Layer 5 of a small transformer language model trained on English Wikipedia (8 layers, counted from 0, width 64).
Take only the direct path to the model's output, skipping the later layers: a vector added to the residual stream pushes a token's score in proportion to its dot product with that token's output vector.

Output vectors of the tokens that the questions are about. A number n stands for (n - 128) times 0.02.
" Starring": 135, 89, 180, 159, 156, 125, 143, 160, 138, 159, 127, 135, 115, 136, 182, 115, 122, 149, 106, 111, 114, 140, 169, 125, 101, 143, 174, 175, 96, 165, 141, 121, 106, 124, 145, 142, 155, 147, 167, 103, 130, 149, 153, 145, 179, 139, 90, 159, 149, 172, 81, 125, 124, 148, 175, 96, 142, 99, 120, 142, 124, 79, 136, 133
" sq": 129, 142, 99, 149, 154, 149, 147, 111, 163, 145, 150, 139, 109, 173, 139, 122, 102, 139, 98, 108, 151, 144, 103, 117, 114, 109, 146, 139, 138, 133, 134, 112, 128, 174, 121, 174, 174, 116, 137, 116, 137, 173, 130, 90, 117, 174, 130, 123, 159, 166, 155, 177, 106, 108, 137, 124, 112, 171, 167, 70, 148, 80, 147, 112
" divorce": 153, 127, 158, 113, 128, 134, 167, 127, 174, 99, 118, 133, 113, 144, 178, 120, 139, 109, 143, 123, 122, 78, 120, 124, 109, 132, 110, 135, 134, 151, 161, 77, 136, 145, 107, 152, 174, 177, 130, 102, 113, 127, 150, 99, 145, 162, 108, 150, 151, 172, 154, 190, 180, 155, 154, 109, 140, 105, 157, 112, 154, 98, 180, 174
" Coordinates": 107, 44, 131, 181, 115, 104, 128, 100, 127, 186, 173, 139, 79, 175, 156, 107, 132, 118, 116, 133, 128, 108, 129, 150, 107, 140, 144, 165, 107, 108, 156, 151, 149, 151, 140, 108, 186, 107, 170, 101, 112, 157, 157, 85, 120, 107, 73, 159, 153, 181, 97, 152, 145, 127, 155, 85, 104, 97, 150, 74, 125, 79, 149, 157
"”": 141, 66, 101, 152, 154, 119, 132, 160, 125, 92, 180, 129, 64, 147, 183, 125, 177, 133, 109, 102, 174, 96, 135, 169, 111, 134, 145, 175, 102, 187, 151, 71, 88, 230, 160, 119, 171, 95, 144, 139, 89, 135, 119, 130, 175, 144, 90, 137, 176, 197, 67, 103, 166, 99, 153, 98, 110, 86, 201, 116, 133, 65, 101, 96
"ical": 119, 118, 162, 193, 158, 123, 125, 76, 136, 146, 149, 83, 51, 141, 157, 120, 170, 107, 93, 115, 59, 93, 172, 110, 100, 129, 91, 87, 113, 165, 96, 110, 142, 163, 160, 115, 155, 144, 120, 118, 101, 126, 116, 89, 174, 99, 90, 109, 162, 189, 95, 136, 137, 127, 96, 112, 114, 168, 168, 175, 109, 120, 88, 182
" ;": 162, 95, 116, 106, 186, 121, 128, 166, 123, 151, 128, 169, 100, 150, 144, 130, 164, 135, 143, 137, 161, 115, 110, 106, 120, 110, 158, 118, 143, 185, 117, 137, 143, 152, 109, 116, 150, 156, 159, 112, 134, 146, 139, 162, 154, 155, 107, 164, 142, 140, 159, 116, 142, 142, 169, 98, 104, 106, 153, 124, 91, 147, 182, 137
" railway": 93, 95, 131, 135, 137, 112, 176, 91, 156, 178, 127, 96, 95, 156, 79, 120, 154, 120, 101, 113, 99, 153, 133, 122, 120, 137, 152, 140, 110, 108, 159, 158, 101, 177, 126, 126, 139, 138, 112, 112, 140, 196, 155, 134, 107, 153, 130, 162, 158, 136, 122, 137, 136, 123, 110, 140, 135, 138, 144, 58, 155, 105, 131, 114
"disambiguation": 32, 55, 141, 146, 112, 90, 247, 149, 78, 142, 123, 117, 121, 180, 149, 126, 160, 105, 131, 72, 90, 174, 165, 147, 66, 152, 145, 165, 100, 150, 158, 183, 64, 165, 135, 174, 205, 153, 121, 138, 85, 230, 155, 61, 182, 185, 72, 167, 136, 120, 120, 159, 126, 179, 129, 110, 123, 155, 196, 161, 131, 79, 139, 148
" Connecticut": 131, 115, 111, 91, 114, 108, 133, 76, 154, 94, 120, 119, 82, 155, 161, 104, 131, 94, 134, 95, 133, 149, 153, 125, 120, 153, 135, 155, 127, 154, 148, 159, 141, 131, 123, 139, 150, 155, 128, 110, 108, 176, 133, 96, 111, 159, 106, 133, 150, 163, 147, 127, 113, 116, 138, 103, 99, 138, 146, 132, 159, 87, 158, 128
" elections": 121, 129, 116, 133, 159, 163, 191, 80, 179, 123, 126, 146, 140, 108, 111, 106, 105, 104, 118, 127, 124, 152, 113, 180, 115, 163, 76, 143, 95, 107, 164, 170, 109, 137, 125, 144, 167, 147, 129, 115, 117, 144, 118, 120, 150, 167, 125, 143, 123, 139, 138, 122, 172, 178, 141, 108, 92, 86, 168, 129, 161, 164, 154, 114
"  ": 114, 145, 143, 117, 116, 141, 154, 135, 98, 149, 151, 119, 144, 139, 104, 117, 182, 138, 129, 122, 124, 130, 168, 112, 132, 145, 90, 175, 156, 142, 99, 144, 121, 103, 138, 143, 160, 112, 169, 118, 104, 147, 137, 166, 104, 132, 110, 108, 84, 122, 138, 116, 84, 112, 124, 97, 111, 138, 120, 138, 127, 115, 124, 156
"ography": 96, 133, 177, 126, 95, 148, 138, 124, 164, 121, 188, 118, 128, 165, 201, 123, 169, 121, 167, 144, 77, 87, 172, 86, 90, 91, 95, 134, 102, 136, 118, 150, 152, 151, 159, 135, 146, 153, 119, 106, 54, 175, 113, 119, 178, 178, 69, 176, 142, 171, 130, 95, 169, 146, 91, 107, 143, 110, 184, 105, 107, 67, 77, 117
" |": 141, 112, 105, 125, 131, 144, 100, 133, 124, 125, 116, 138, 136, 104, 138, 137, 96, 165, 159, 89, 148, 111, 114, 155, 134, 118, 162, 105, 159, 123, 95, 141, 142, 97, 121, 119, 105, 117, 159, 59, 124, 129, 95, 138, 98, 116, 130, 131, 88, 110, 173, 91, 146, 106, 89, 148, 158, 151, 97, 168, 91, 189, 161, 143
"eration": 137, 136, 158, 159, 176, 144, 128, 60, 149, 68, 130, 111, 109, 170, 146, 113, 152, 114, 85, 174, 45, 76, 122, 119, 89, 124, 96, 161, 126, 175, 131, 174, 136, 135, 170, 138, 139, 100, 118, 106, 160, 146, 116, 166, 115, 165, 118, 133, 138, 156, 127, 145, 131, 101, 162, 143, 106, 104, 124, 159, 157, 176, 140, 179
" listing": 85, 102, 172, 114, 127, 76, 192, 94, 160, 98, 109, 128, 99, 111, 155, 109, 165, 115, 93, 141, 96, 121, 131, 99, 109, 121, 108, 95, 104, 136, 121, 113, 123, 117, 157, 154, 205, 125, 159, 116, 143, 156, 136, 88, 144, 168, 107, 124, 156, 139, 92, 105, 111, 80, 131, 110, 132, 104, 188, 127, 156, 84, 110, 151
" death": 103, 113, 157, 136, 149, 164, 153, 119, 154, 155, 110, 131, 101, 98, 130, 119, 149, 105, 147, 107, 158, 73, 129, 89, 127, 120, 129, 130, 130, 145, 153, 80, 152, 177, 140, 180, 141, 161, 126, 124, 123, 114, 148, 91, 166, 142, 104, 126, 141, 179, 168, 151, 191, 169, 145, 137, 119, 100, 185, 122, 156, 126, 152, 117
" median": 87, 155, 162, 150, 116, 148, 156, 108, 146, 81, 126, 156, 68, 149, 160, 107, 140, 153, 86, 142, 140, 94, 120, 113, 107, 98, 112, 112, 111, 144, 164, 122, 106, 192, 187, 133, 201, 152, 161, 129, 142, 137, 172, 66, 178, 153, 93, 161, 162, 189, 168, 165, 114, 139, 140, 125, 80, 147, 195, 101, 189, 123, 162, 114
"ably": 84, 62, 119, 150, 134, 83, 142, 137, 166, 140, 109, 78, 96, 206, 141, 115, 138, 154, 81, 88, 123, 123, 146, 154, 95, 155, 81, 95, 85, 153, 139, 163, 147, 175, 173, 150, 123, 112, 134, 174, 80, 155, 140, 123, 186, 73, 106, 106, 121, 148, 130, 107, 155, 118, 170, 114, 137, 102, 155, 100, 136, 86, 76, 169
" life": 110, 119, 109, 152, 132, 122, 164, 128, 149, 149, 123, 109, 106, 100, 142, 116, 155, 135, 158, 114, 80, 69, 125, 111, 131, 139, 108, 142, 117, 116, 136, 104, 171, 140, 125, 175, 136, 124, 94, 122, 127, 129, 138, 88, 159, 157, 117, 116, 146, 169, 124, 142, 133, 121, 121, 130, 128, 117, 135, 129, 123, 93, 140, 134

Output weights of attention head 1. The head adds the sum of these rows, row i times number i of z. A number n stands for (n - 128) times 0.0028.
o0: 175, 157, 115, 150, 108, 169, 69, 194, 171, 101, 157, 146, 171, 155, 100, 133, 149, 72, 112, 116, 137, 94, 163, 131, 152, 141, 136, 132, 177, 117, 154, 100, 117, 173, 111, 141, 140, 116, 109, 142, 128, 158, 84, 118, 188, 155, 154, 117, 126, 140, 152, 146, 163, 168, 175, 137, 93, 138, 183, 169, 90, 144, 145, 23
o1: 105, 127, 131, 111, 145, 175, 133, 177, 127, 98, 120, 94, 121, 169, 223, 96, 165, 108, 90, 171, 168, 74, 101, 152, 122, 88, 184, 163, 141, 143, 131, 148, 183, 100, 116, 131, 78, 176, 160, 112, 165, 67, 151, 126, 121, 138, 139, 147, 163, 116, 224, 85, 189, 145, 73, 138, 147, 143, 148, 180, 129, 159, 127, 159
o2: 130, 135, 165, 139, 82, 121, 128, 127, 171, 164, 101, 104, 103, 139, 122, 160, 99, 86, 97, 144, 126, 127, 165, 91, 132, 142, 118, 92, 97, 143, 124, 91, 143, 116, 109, 138, 119, 218, 109, 115, 115, 106, 98, 123, 133, 116, 110, 139, 169, 161, 93, 151, 118, 138, 92, 77, 153, 144, 149, 193, 95, 50, 123, 150
o3: 176, 145, 83, 75, 168, 145, 139, 127, 75, 140, 85, 106, 124, 155, 142, 72, 70, 165, 91, 171, 150, 148, 112, 131, 76, 166, 164, 95, 132, 108, 120, 167, 109, 106, 109, 144, 92, 157, 130, 131, 160, 121, 117, 130, 90, 96, 181, 124, 105, 129, 167, 166, 144, 138, 194, 128, 154, 130, 78, 125, 104, 126, 161, 98
o4: 120, 136, 118, 121, 124, 165, 127, 151, 114, 174, 149, 101, 144, 132, 119, 99, 122, 163, 194, 198, 134, 155, 133, 53, 146, 149, 98, 154, 115, 162, 106, 115, 134, 90, 161, 140, 112, 151, 85, 120, 141, 113, 118, 131, 177, 174, 88, 139, 178, 161, 123, 70, 129, 93, 175, 141, 83, 158, 145, 147, 114, 126, 123, 121
o5: 75, 171, 63, 133, 119, 134, 161, 120, 110, 149, 117, 136, 98, 144, 123, 179, 152, 143, 95, 151, 161, 116, 115, 131, 164, 129, 125, 163, 156, 169, 128, 178, 70, 117, 102, 107, 157, 97, 110, 149, 79, 114, 137, 82, 149, 51, 161, 120, 157, 159, 130, 98, 175, 120, 99, 144, 77, 67, 64, 122, 153, 153, 88, 132
o6: 144, 123, 144, 104, 166, 101, 168, 150, 133, 135, 195, 144, 106, 139, 76, 126, 186, 161, 77, 173, 116, 159, 163, 129, 135, 125, 52, 161, 78, 106, 87, 121, 101, 170, 161, 105, 107, 91, 107, 93, 185, 193, 95, 222, 114, 134, 153, 118, 206, 159, 71, 145, 129, 136, 113, 113, 135, 79, 158, 109, 127, 152, 101, 87
o7: 113, 121, 152, 52, 92, 169, 198, 126, 68, 156, 139, 120, 126, 102, 114, 111, 70, 81, 186, 111, 133, 97, 148, 74, 164, 107, 169, 146, 116, 143, 107, 105, 144, 113, 112, 99, 185, 95, 131, 101, 75, 151, 160, 94, 131, 124, 106, 107, 117, 177, 123, 66, 201, 112, 114, 135, 166, 103, 158, 166, 145, 133, 110, 149
o8: 113, 82, 126, 142, 119, 153, 171, 112, 163, 110, 159, 124, 125, 147, 133, 108, 117, 185, 149, 150, 129, 89, 108, 109, 170, 75, 186, 156, 92, 128, 117, 125, 85, 169, 78, 110, 143, 158, 176, 80, 138, 119, 68, 111, 118, 113, 123, 168, 131, 132, 111, 110, 98, 136, 169, 151, 104, 103, 115, 83, 148, 87, 143, 98
o9: 122, 210, 168, 90, 225, 118, 130, 174, 140, 248, 47, 161, 184, 115, 100, 116, 102, 114, 96, 125, 150, 176, 78, 120, 121, 86, 137, 74, 140, 158, 168, 126, 84, 143, 118, 105, 132, 167, 139, 182, 167, 153, 110, 159, 174, 112, 118, 127, 107, 116, 37, 61, 127, 147, 129, 168, 166, 142, 126, 136, 105, 92, 80, 110
o10: 103, 185, 142, 119, 132, 86, 138, 136, 143, 131, 148, 151, 147, 103, 135, 154, 114, 189, 117, 138, 96, 82, 168, 216, 129, 144, 176, 137, 129, 130, 192, 108, 90, 94, 124, 134, 98, 124, 157, 55, 159, 90, 161, 114, 131, 88, 148, 188, 137, 181, 122, 163, 123, 145, 170, 152, 126, 96, 98, 137, 150, 96, 143, 148
o11: 149, 122, 137, 172, 152, 168, 144, 195, 235, 78, 148, 99, 156, 131, 114, 131, 103, 179, 130, 111, 98, 158, 109, 215, 114, 141, 128, 75, 133, 135, 103, 127, 55, 121, 158, 119, 128, 164, 124, 87, 108, 147, 108, 107, 154, 120, 130, 112, 112, 97, 158, 115, 102, 127, 128, 127, 86, 104, 131, 79, 192, 126, 100, 145
o12: 183, 124, 92, 174, 173, 124, 138, 128, 107, 161, 158, 108, 161, 128, 131, 82, 127, 120, 174, 117, 153, 126, 142, 146, 159, 155, 174, 106, 135, 122, 148, 135, 99, 107, 85, 149, 143, 129, 148, 188, 70, 139, 135, 169, 135, 122, 155, 116, 189, 101, 77, 70, 80, 125, 88, 140, 119, 130, 116, 134, 81, 156, 107, 113
o13: 171, 145, 111, 90, 139, 169, 157, 163, 92, 124, 104, 198, 126, 106, 114, 116, 118, 83, 166, 170, 191, 151, 101, 120, 163, 194, 117, 98, 76, 134, 154, 94, 92, 172, 123, 89, 180, 178, 127, 182, 123, 151, 154, 115, 154, 176, 143, 114, 163, 200, 92, 119, 144, 154, 171, 87, 101, 161, 146, 90, 128, 75, 130, 126
o14: 138, 142, 108, 179, 92, 137, 65, 102, 150, 114, 150, 150, 104, 150, 124, 100, 170, 183, 146, 81, 157, 162, 133, 103, 192, 126, 199, 97, 189, 64, 85, 101, 121, 80, 179, 115, 81, 125, 178, 127, 145, 145, 113, 125, 136, 114, 119, 124, 112, 173, 134, 166, 147, 117, 143, 154, 123, 135, 80, 109, 171, 50, 178, 161
o15: 70, 150, 147, 113, 86, 111, 156, 81, 145, 33, 109, 126, 147, 164, 89, 167, 114, 165, 107, 76, 100, 158, 110, 171, 111, 128, 129, 175, 115, 154, 91, 163, 137, 128, 151, 123, 85, 119, 62, 98, 77, 163, 93, 100, 95, 128, 189, 76, 133, 174, 85, 95, 115, 158, 153, 152, 134, 134, 184, 103, 117, 95, 117, 97
o16: 145, 127, 132, 107, 153, 188, 186, 108, 71, 149, 77, 139, 137, 142, 81, 154, 137, 155, 164, 113, 108, 92, 174, 123, 232, 108, 88, 166, 151, 119, 145, 177, 196, 141, 128, 184, 183, 161, 196, 158, 137, 179, 120, 81, 149, 121, 136, 147, 119, 98, 103, 138, 160, 159, 103, 110, 101, 132, 89, 143, 152, 123, 131, 162
o17: 138, 122, 186, 175, 145, 102, 141, 186, 106, 167, 119, 130, 88, 102, 126, 78, 110, 140, 103, 150, 180, 144, 159, 160, 160, 107, 147, 172, 128, 154, 133, 159, 115, 109, 142, 127, 110, 63, 70, 138, 116, 132, 116, 154, 141, 98, 93, 89, 131, 164, 83, 166, 139, 167, 158, 116, 88, 148, 154, 98, 63, 121, 124, 154
o18: 104, 162, 145, 84, 173, 72, 126, 173, 151, 151, 51, 117, 134, 90, 122, 64, 102, 146, 155, 119, 115, 160, 142, 87, 139, 94, 77, 155, 209, 149, 106, 150, 123, 152, 122, 137, 142, 89, 193, 100, 117, 155, 106, 64, 138, 119, 138, 109, 143, 84, 125, 136, 121, 74, 91, 134, 113, 174, 141, 131, 133, 107, 123, 109
o19: 175, 167, 107, 125, 128, 129, 107, 88, 128, 77, 101, 183, 133, 108, 148, 96, 109, 91, 100, 159, 110, 117, 107, 152, 82, 88, 128, 106, 130, 109, 183, 120, 122, 180, 160, 127, 107, 94, 88, 148, 115, 83, 158, 150, 167, 107, 116, 144, 154, 140, 85, 115, 78, 152, 136, 162, 89, 60, 160, 118, 136, 150, 138, 119
o20: 115, 93, 108, 94, 150, 99, 118, 164, 126, 150, 137, 121, 88, 133, 96, 100, 131, 88, 165, 88, 130, 149, 148, 172, 142, 70, 205, 80, 113, 116, 83, 130, 153, 139, 117, 116, 104, 126, 130, 148, 153, 160, 114, 139, 101, 84, 120, 125, 136, 150, 130, 102, 71, 123, 90, 126, 91, 200, 87, 153, 185, 120, 92, 56
o21: 123, 124, 163, 157, 65, 108, 136, 115, 156, 140, 106, 133, 167, 170, 125, 127, 141, 101, 108, 114, 141, 137, 122, 127, 97, 141, 158, 119, 81, 103, 174, 158, 110, 146, 132, 106, 125, 132, 96, 101, 130, 120, 75, 178, 186, 110, 80, 185, 156, 100, 154, 120, 137, 119, 41, 110, 199, 150, 102, 70, 121, 123, 175, 81
o22: 97, 143, 68, 159, 120, 115, 133, 109, 154, 101, 121, 133, 142, 113, 174, 156, 154, 133, 139, 109, 105, 131, 68, 144, 82, 203, 91, 143, 99, 74, 144, 154, 136, 171, 153, 192, 141, 75, 143, 94, 114, 184, 123, 148, 133, 98, 117, 108, 105, 146, 182, 131, 172, 168, 120, 132, 100, 145, 164, 124, 105, 112, 98, 152
o23: 106, 120, 157, 112, 131, 137, 100, 140, 211, 134, 84, 122, 128, 114, 131, 109, 142, 104, 174, 113, 81, 142, 151, 160, 128, 135, 88, 107, 121, 82, 139, 165, 130, 117, 79, 49, 90, 128, 166, 68, 100, 151, 121, 133, 150, 74, 96, 99, 150, 102, 167, 121, 162, 172, 169, 137, 168, 99, 108, 168, 100, 166, 119, 109
o24: 114, 94, 190, 171, 179, 136, 71, 137, 82, 82, 144, 106, 160, 219, 102, 184, 140, 111, 42, 157, 147, 120, 171, 153, 196, 143, 157, 108, 67, 101, 112, 127, 113, 112, 214, 120, 101, 60, 84, 128, 95, 154, 87, 83, 110, 125, 108, 107, 117, 153, 128, 98, 105, 108, 145, 159, 123, 68, 132, 143, 146, 98, 132, 99
o25: 114, 126, 142, 102, 96, 153, 170, 124, 163, 104, 165, 159, 122, 132, 139, 117, 133, 102, 161, 119, 131, 76, 123, 130, 137, 143, 60, 79, 141, 122, 99, 111, 131, 123, 94, 125, 116, 125, 136, 158, 160, 102, 169, 104, 137, 146, 155, 71, 148, 100, 131, 144, 94, 93, 116, 95, 117, 149, 139, 104, 170, 80, 151, 103
o26: 108, 174, 201, 124, 145, 101, 152, 147, 212, 86, 113, 78, 93, 107, 134, 139, 154, 131, 135, 147, 118, 140, 99, 116, 127, 152, 125, 146, 89, 159, 169, 144, 155, 111, 97, 126, 141, 97, 90, 158, 134, 122, 159, 140, 174, 92, 122, 125, 89, 131, 66, 167, 73, 151, 124, 156, 92, 92, 186, 118, 153, 129, 183, 130
o27: 112, 126, 87, 131, 159, 176, 112, 81, 175, 104, 130, 125, 124, 145, 120, 180, 104, 99, 132, 170, 162, 58, 129, 82, 82, 101, 154, 143, 65, 111, 165, 138, 113, 156, 97, 159, 173, 158, 59, 173, 148, 136, 189, 99, 118, 131, 106, 92, 161, 158, 58, 161, 120, 103, 134, 174, 109, 135, 135, 89, 117, 124, 122, 131
o28: 139, 82, 167, 98, 194, 135, 74, 83, 155, 119, 158, 139, 163, 88, 76, 109, 103, 119, 196, 112, 184, 133, 106, 86, 101, 117, 165, 109, 85, 139, 113, 103, 64, 133, 166, 103, 87, 156, 177, 116, 118, 116, 95, 111, 86, 99, 118, 115, 140, 111, 153, 88, 150, 161, 98, 93, 83, 166, 105, 173, 153, 178, 212, 130
o29: 114, 183, 106, 146, 168, 96, 120, 137, 90, 101, 131, 188, 106, 120, 142, 108, 104, 182, 155, 189, 153, 143, 110, 130, 127, 114, 125, 72, 175, 162, 143, 95, 202, 195, 118, 108, 118, 76, 58, 123, 76, 151, 111, 146, 138, 124, 118, 148, 140, 120, 144, 124, 159, 140, 121, 108, 154, 131, 123, 125, 149, 165, 130, 146
o30: 158, 100, 138, 126, 117, 107, 117, 117, 214, 106, 67, 113, 127, 113, 157, 114, 137, 142, 153, 93, 160, 169, 93, 138, 213, 118, 122, 118, 160, 134, 134, 136, 131, 128, 143, 139, 142, 83, 103, 143, 151, 169, 161, 131, 58, 134, 180, 188, 102, 150, 147, 124, 106, 63, 158, 122, 152, 135, 138, 197, 51, 150, 119, 192
o31: 111, 114, 84, 161, 124, 134, 125, 147, 89, 112, 138, 139, 115, 106, 178, 117, 132, 119, 108, 77, 128, 99, 124, 178, 212, 158, 120, 92, 108, 121, 87, 130, 156, 126, 181, 66, 137, 146, 161, 121, 170, 124, 128, 91, 113, 185, 145, 128, 105, 152, 128, 127, 88, 153, 77, 173, 83, 136, 152, 114, 47, 148, 196, 107

Each question shows a token from some text and the vector z that the head gathered there. A number n stands for (n - 128) times 0.033.

"no": 140, 134, 167, 113, 138, 108, 91, 160, 127, 108, 93, 105, 83, 104, 113, 162, 134, 113, 119, 80, 104, 105, 95, 119, 151, 128, 121, 133, 114, 122, 184, 137
Pushed down most: " elections"

" sens": 135, 134, 141, 122, 142, 138, 128, 146, 113, 111, 143, 127, 105, 116, 139, 133, 141, 137, 128, 127, 99, 106, 118, 127, 126, 155, 152, 132, 142, 111, 134, 116
Which of these tokens does it push up most? " divorce"

"|": 105, 134, 115, 131, 139, 145, 130, 137, 153, 116, 117, 117, 119, 143, 132, 130, 154, 121, 134, 102, 135, 120, 135, 117, 123, 124, 120, 107, 125, 127, 126, 143
Which of these tokens does it push up most? "  "

"\n\n": 99, 137, 122, 143, 114, 144, 109, 129, 146, 110, 127, 103, 119, 125, 141, 129, 135, 111, 133, 111, 129, 132, 136, 129, 113, 122, 115, 123, 132, 147, 137, 148
Which of these tokens does it push up most? " |"

" and": 135, 113, 147, 135, 135, 138, 145, 125, 129, 120, 126, 141, 121, 139, 130, 137, 121, 130, 124, 125, 132, 134, 123, 156, 137, 120, 148, 132, 128, 127, 131, 129
Which of these tokens does it push up most? "ably"

" She": 143, 126, 108, 128, 126, 126, 126, 111, 136, 147, 144, 122, 138, 139, 143, 124, 129, 127, 117, 127, 132, 136, 119, 130, 118, 141, 126, 131, 115, 131, 121, 142
Pushed down most: "ical"

" about": 131, 94, 149, 137, 187, 131, 144, 130, 150, 108, 108, 157, 121, 169, 136, 128, 158, 153, 131, 104, 120, 98, 113, 125, 166, 105, 142, 128, 115, 137, 130, 118
Which of these tokens does it push up most? "”"

"und": 127, 134, 140, 124, 135, 117, 130, 123, 131, 126, 120, 142, 128, 135, 136, 117, 128, 134, 135, 126, 104, 116, 135, 133, 140, 136, 137, 132, 131, 123, 128, 130
Which of these tokens does it push up most? " divorce"

" 6": 130, 137, 127, 121, 151, 131, 115, 130, 132, 148, 122, 105, 159, 144, 140, 94, 145, 128, 146, 117, 132, 120, 115, 119, 109, 131, 103, 115, 127, 152, 148, 141
Which of these tokens does it push up most? " ;"

" camera": 122, 107, 151, 115, 134, 143, 120, 105, 88, 102, 103, 111, 127, 88, 115, 138, 141, 133, 118, 111, 126, 121, 121, 155, 153, 114, 136, 124, 131, 119, 130, 112
Pushed down most: " median"

"man": 115, 156, 142, 67, 131, 139, 118, 161, 151, 83, 98, 126, 102, 114, 147, 170, 132, 123, 132, 109, 122, 135, 130, 143, 155, 146, 149, 173, 133, 116, 141, 105
Which of these tokens does it push up most? "ography"

"th": 139, 134, 105, 111, 99, 145, 142, 137, 132, 113, 96, 150, 154, 99, 139, 135, 124, 120, 90, 133, 127, 141, 131, 103, 139, 141, 142, 132, 140, 123, 131, 154
Which two tokens does it push up most, strongest first? "”", "eration"

"ola": 107, 140, 116, 137, 150, 149, 105, 131, 143, 132, 118, 108, 127, 153, 142, 117, 136, 122, 120, 124, 128, 112, 128, 103, 125, 114, 134, 156, 108, 136, 122, 141
Which of these tokens does it push up most? " median"

"-": 104, 112, 155, 88, 132, 121, 126, 147, 137, 106, 141, 95, 109, 114, 131, 127, 134, 151, 125, 88, 155, 113, 118, 137, 123, 139, 132, 124, 129, 114, 126, 144
Pushed down most: " elections"

"on": 154, 100, 139, 130, 137, 136, 137, 125, 144, 116, 114, 152, 126, 143, 133, 131, 125, 130, 121, 121, 142, 140, 126, 164, 128, 122, 153, 125, 135, 125, 121, 142
Which two tokens does it push up most, strongest first? " elections", "”"

" Cas": 120, 141, 114, 137, 135, 130, 120, 134, 137, 126, 125, 118, 116, 142, 136, 125, 132, 126, 127, 134, 131, 110, 129, 111, 124, 134, 140, 153, 110, 131, 118, 142
Which of these tokens does it push up most? " median"

"es": 89, 102, 124, 157, 144, 145, 93, 125, 100, 97, 93, 119, 128, 145, 118, 145, 115, 106, 118, 97, 96, 127, 120, 132, 143, 136, 87, 145, 123, 130, 137, 109
Which of these tokens does it push up most? " Connecticut"

" B": 151, 160, 118, 117, 157, 122, 127, 155, 118, 135, 124, 129, 112, 122, 128, 108, 140, 114, 133, 154, 78, 104, 137, 148, 107, 161, 172, 146, 155, 105, 124, 110
Pushed down most: " railway"

" location": 118, 129, 136, 146, 117, 123, 133, 89, 121, 157, 135, 138, 123, 129, 152, 126, 119, 115, 112, 143, 132, 125, 132, 164, 145, 132, 143, 159, 137, 129, 135, 145
Pushed down most: "disambiguation"

"udi": 113, 97, 133, 139, 126, 107, 117, 133, 121, 61, 94, 113, 99, 120, 138, 169, 128, 108, 143, 104, 128, 122, 143, 136, 131, 136, 126, 162, 161, 130, 169, 137
Which of these tokens does it push up most? " Connecticut"

"=": 130, 121, 119, 127, 116, 121, 131, 112, 141, 108, 127, 122, 117, 116, 133, 120, 125, 126, 130, 110, 141, 143, 156, 116, 144, 117, 145, 148, 108, 127, 126, 140
Which of these tokens does it push up most? " Coordinates"

" |": 104, 146, 102, 142, 140, 135, 111, 132, 149, 144, 138, 107, 119, 136, 143, 115, 143, 117, 130, 119, 133, 123, 119, 136, 106, 119, 118, 122, 116, 135, 123, 152
Which of these tokens does it push up most? " |"

"\"": 136, 114, 139, 135, 131, 131, 128, 114, 134, 128, 122, 149, 129, 140, 136, 135, 124, 134, 127, 137, 122, 145, 128, 159, 143, 124, 145, 119, 123, 124, 129, 132
Which of these tokens does it push up most? "ably"

"ook": 133, 114, 136, 135, 128, 130, 129, 111, 132, 130, 122, 143, 129, 138, 140, 131, 127, 133, 125, 137, 120, 143, 128, 155, 141, 127, 141, 121, 124, 125, 127, 134
Which of these tokens does it push up most? "ably"

"S": 145, 151, 132, 129, 154, 113, 119, 154, 117, 134, 133, 131, 104, 122, 122, 122, 131, 118, 141, 134, 85, 95, 135, 134, 109, 159, 163, 137, 143, 111, 127, 113
Pushed down most: " railway"

"aw": 138, 128, 114, 128, 127, 122, 134, 125, 140, 133, 137, 122, 135, 129, 135, 124, 140, 123, 130, 119, 141, 137, 134, 125, 117, 130, 129, 138, 118, 131, 117, 146
Which of these tokens does it push up most? " sq"

"Results": 141, 123, 116, 127, 123, 128, 138, 125, 137, 132, 134, 114, 135, 129, 132, 121, 136, 119, 126, 120, 144, 143, 133, 122, 113, 126, 133, 138, 111, 129, 119, 141
Which of these tokens does it push up most? " railway"

" 2": 136, 124, 117, 128, 129, 117, 133, 126, 141, 128, 133, 121, 134, 127, 134, 123, 141, 121, 134, 117, 138, 134, 140, 127, 113, 127, 134, 140, 120, 130, 125, 150
Which of these tokens does it push up most? " sq"

" Le": 53, 125, 124, 74, 103, 186, 132, 152, 116, 115, 114, 130, 130, 93, 82, 150, 155, 140, 105, 134, 113, 136, 134, 135, 184, 113, 148, 135, 98, 143, 125, 155
Which of these tokens does it push up most? "ably"

"'": 139, 94, 158, 104, 145, 138, 111, 92, 68, 110, 75, 101, 139, 76, 113, 134, 156, 140, 124, 108, 140, 112, 106, 168, 182, 95, 132, 109, 130, 121, 134, 110
Which of these tokens does it push up most? "ical"

" among": 119, 137, 117, 131, 158, 135, 133, 142, 147, 147, 145, 122, 106, 139, 131, 122, 140, 138, 134, 121, 125, 117, 108, 126, 120, 131, 125, 128, 121, 120, 114, 128
Which of these tokens does it push up most? " Starring"

" (": 119, 141, 115, 123, 147, 143, 133, 135, 142, 144, 136, 124, 117, 151, 134, 119, 149, 134, 142, 120, 133, 132, 114, 133, 136, 124, 127, 132, 121, 115, 103, 153
Pushed down most: "eration"

"mark": 129, 142, 117, 112, 127, 127, 144, 118, 144, 102, 113, 146, 125, 112, 135, 144, 116, 106, 101, 128, 93, 131, 153, 97, 154, 133, 145, 138, 107, 123, 137, 166
Which of these tokens does it push up most? "eration"

")": 123, 127, 131, 97, 146, 168, 98, 120, 111, 113, 123, 140, 122, 134, 149, 134, 196, 142, 140, 99, 127, 144, 134, 153, 163, 108, 122, 130, 111, 127, 119, 156
Pushed down most: " ;"

"s": 123, 106, 152, 119, 135, 140, 118, 107, 88, 104, 101, 112, 134, 92, 112, 134, 141, 128, 122, 111, 129, 120, 114, 155, 153, 114, 132, 122, 135, 118, 127, 109
Which of these tokens does it push up most? "ical"

"asa": 131, 137, 161, 116, 154, 112, 108, 146, 123, 122, 89, 125, 83, 99, 104, 181, 144, 120, 174, 88, 127, 85, 91, 109, 152, 132, 130, 131, 125, 147, 160, 141
Which of these tokens does it push up most? " listing"

" John": 102, 145, 107, 137, 144, 146, 113, 132, 142, 135, 126, 108, 124, 144, 138, 116, 138, 121, 123, 124, 127, 116, 123, 114, 121, 118, 128, 140, 114, 136, 122, 147
Which of these tokens does it push up most? " ;"

"zz": 114, 135, 127, 123, 140, 132, 112, 132, 147, 129, 122, 112, 120, 134, 135, 131, 142, 117, 135, 122, 127, 114, 129, 126, 119, 134, 130, 145, 114, 130, 127, 136
Which of these tokens does it push up most? " life"

" 5": 136, 135, 143, 118, 131, 123, 151, 149, 132, 155, 137, 105, 153, 142, 97, 112, 161, 139, 134, 116, 130, 113, 106, 115, 105, 139, 140, 120, 122, 117, 114, 123
Pushed down most: " |"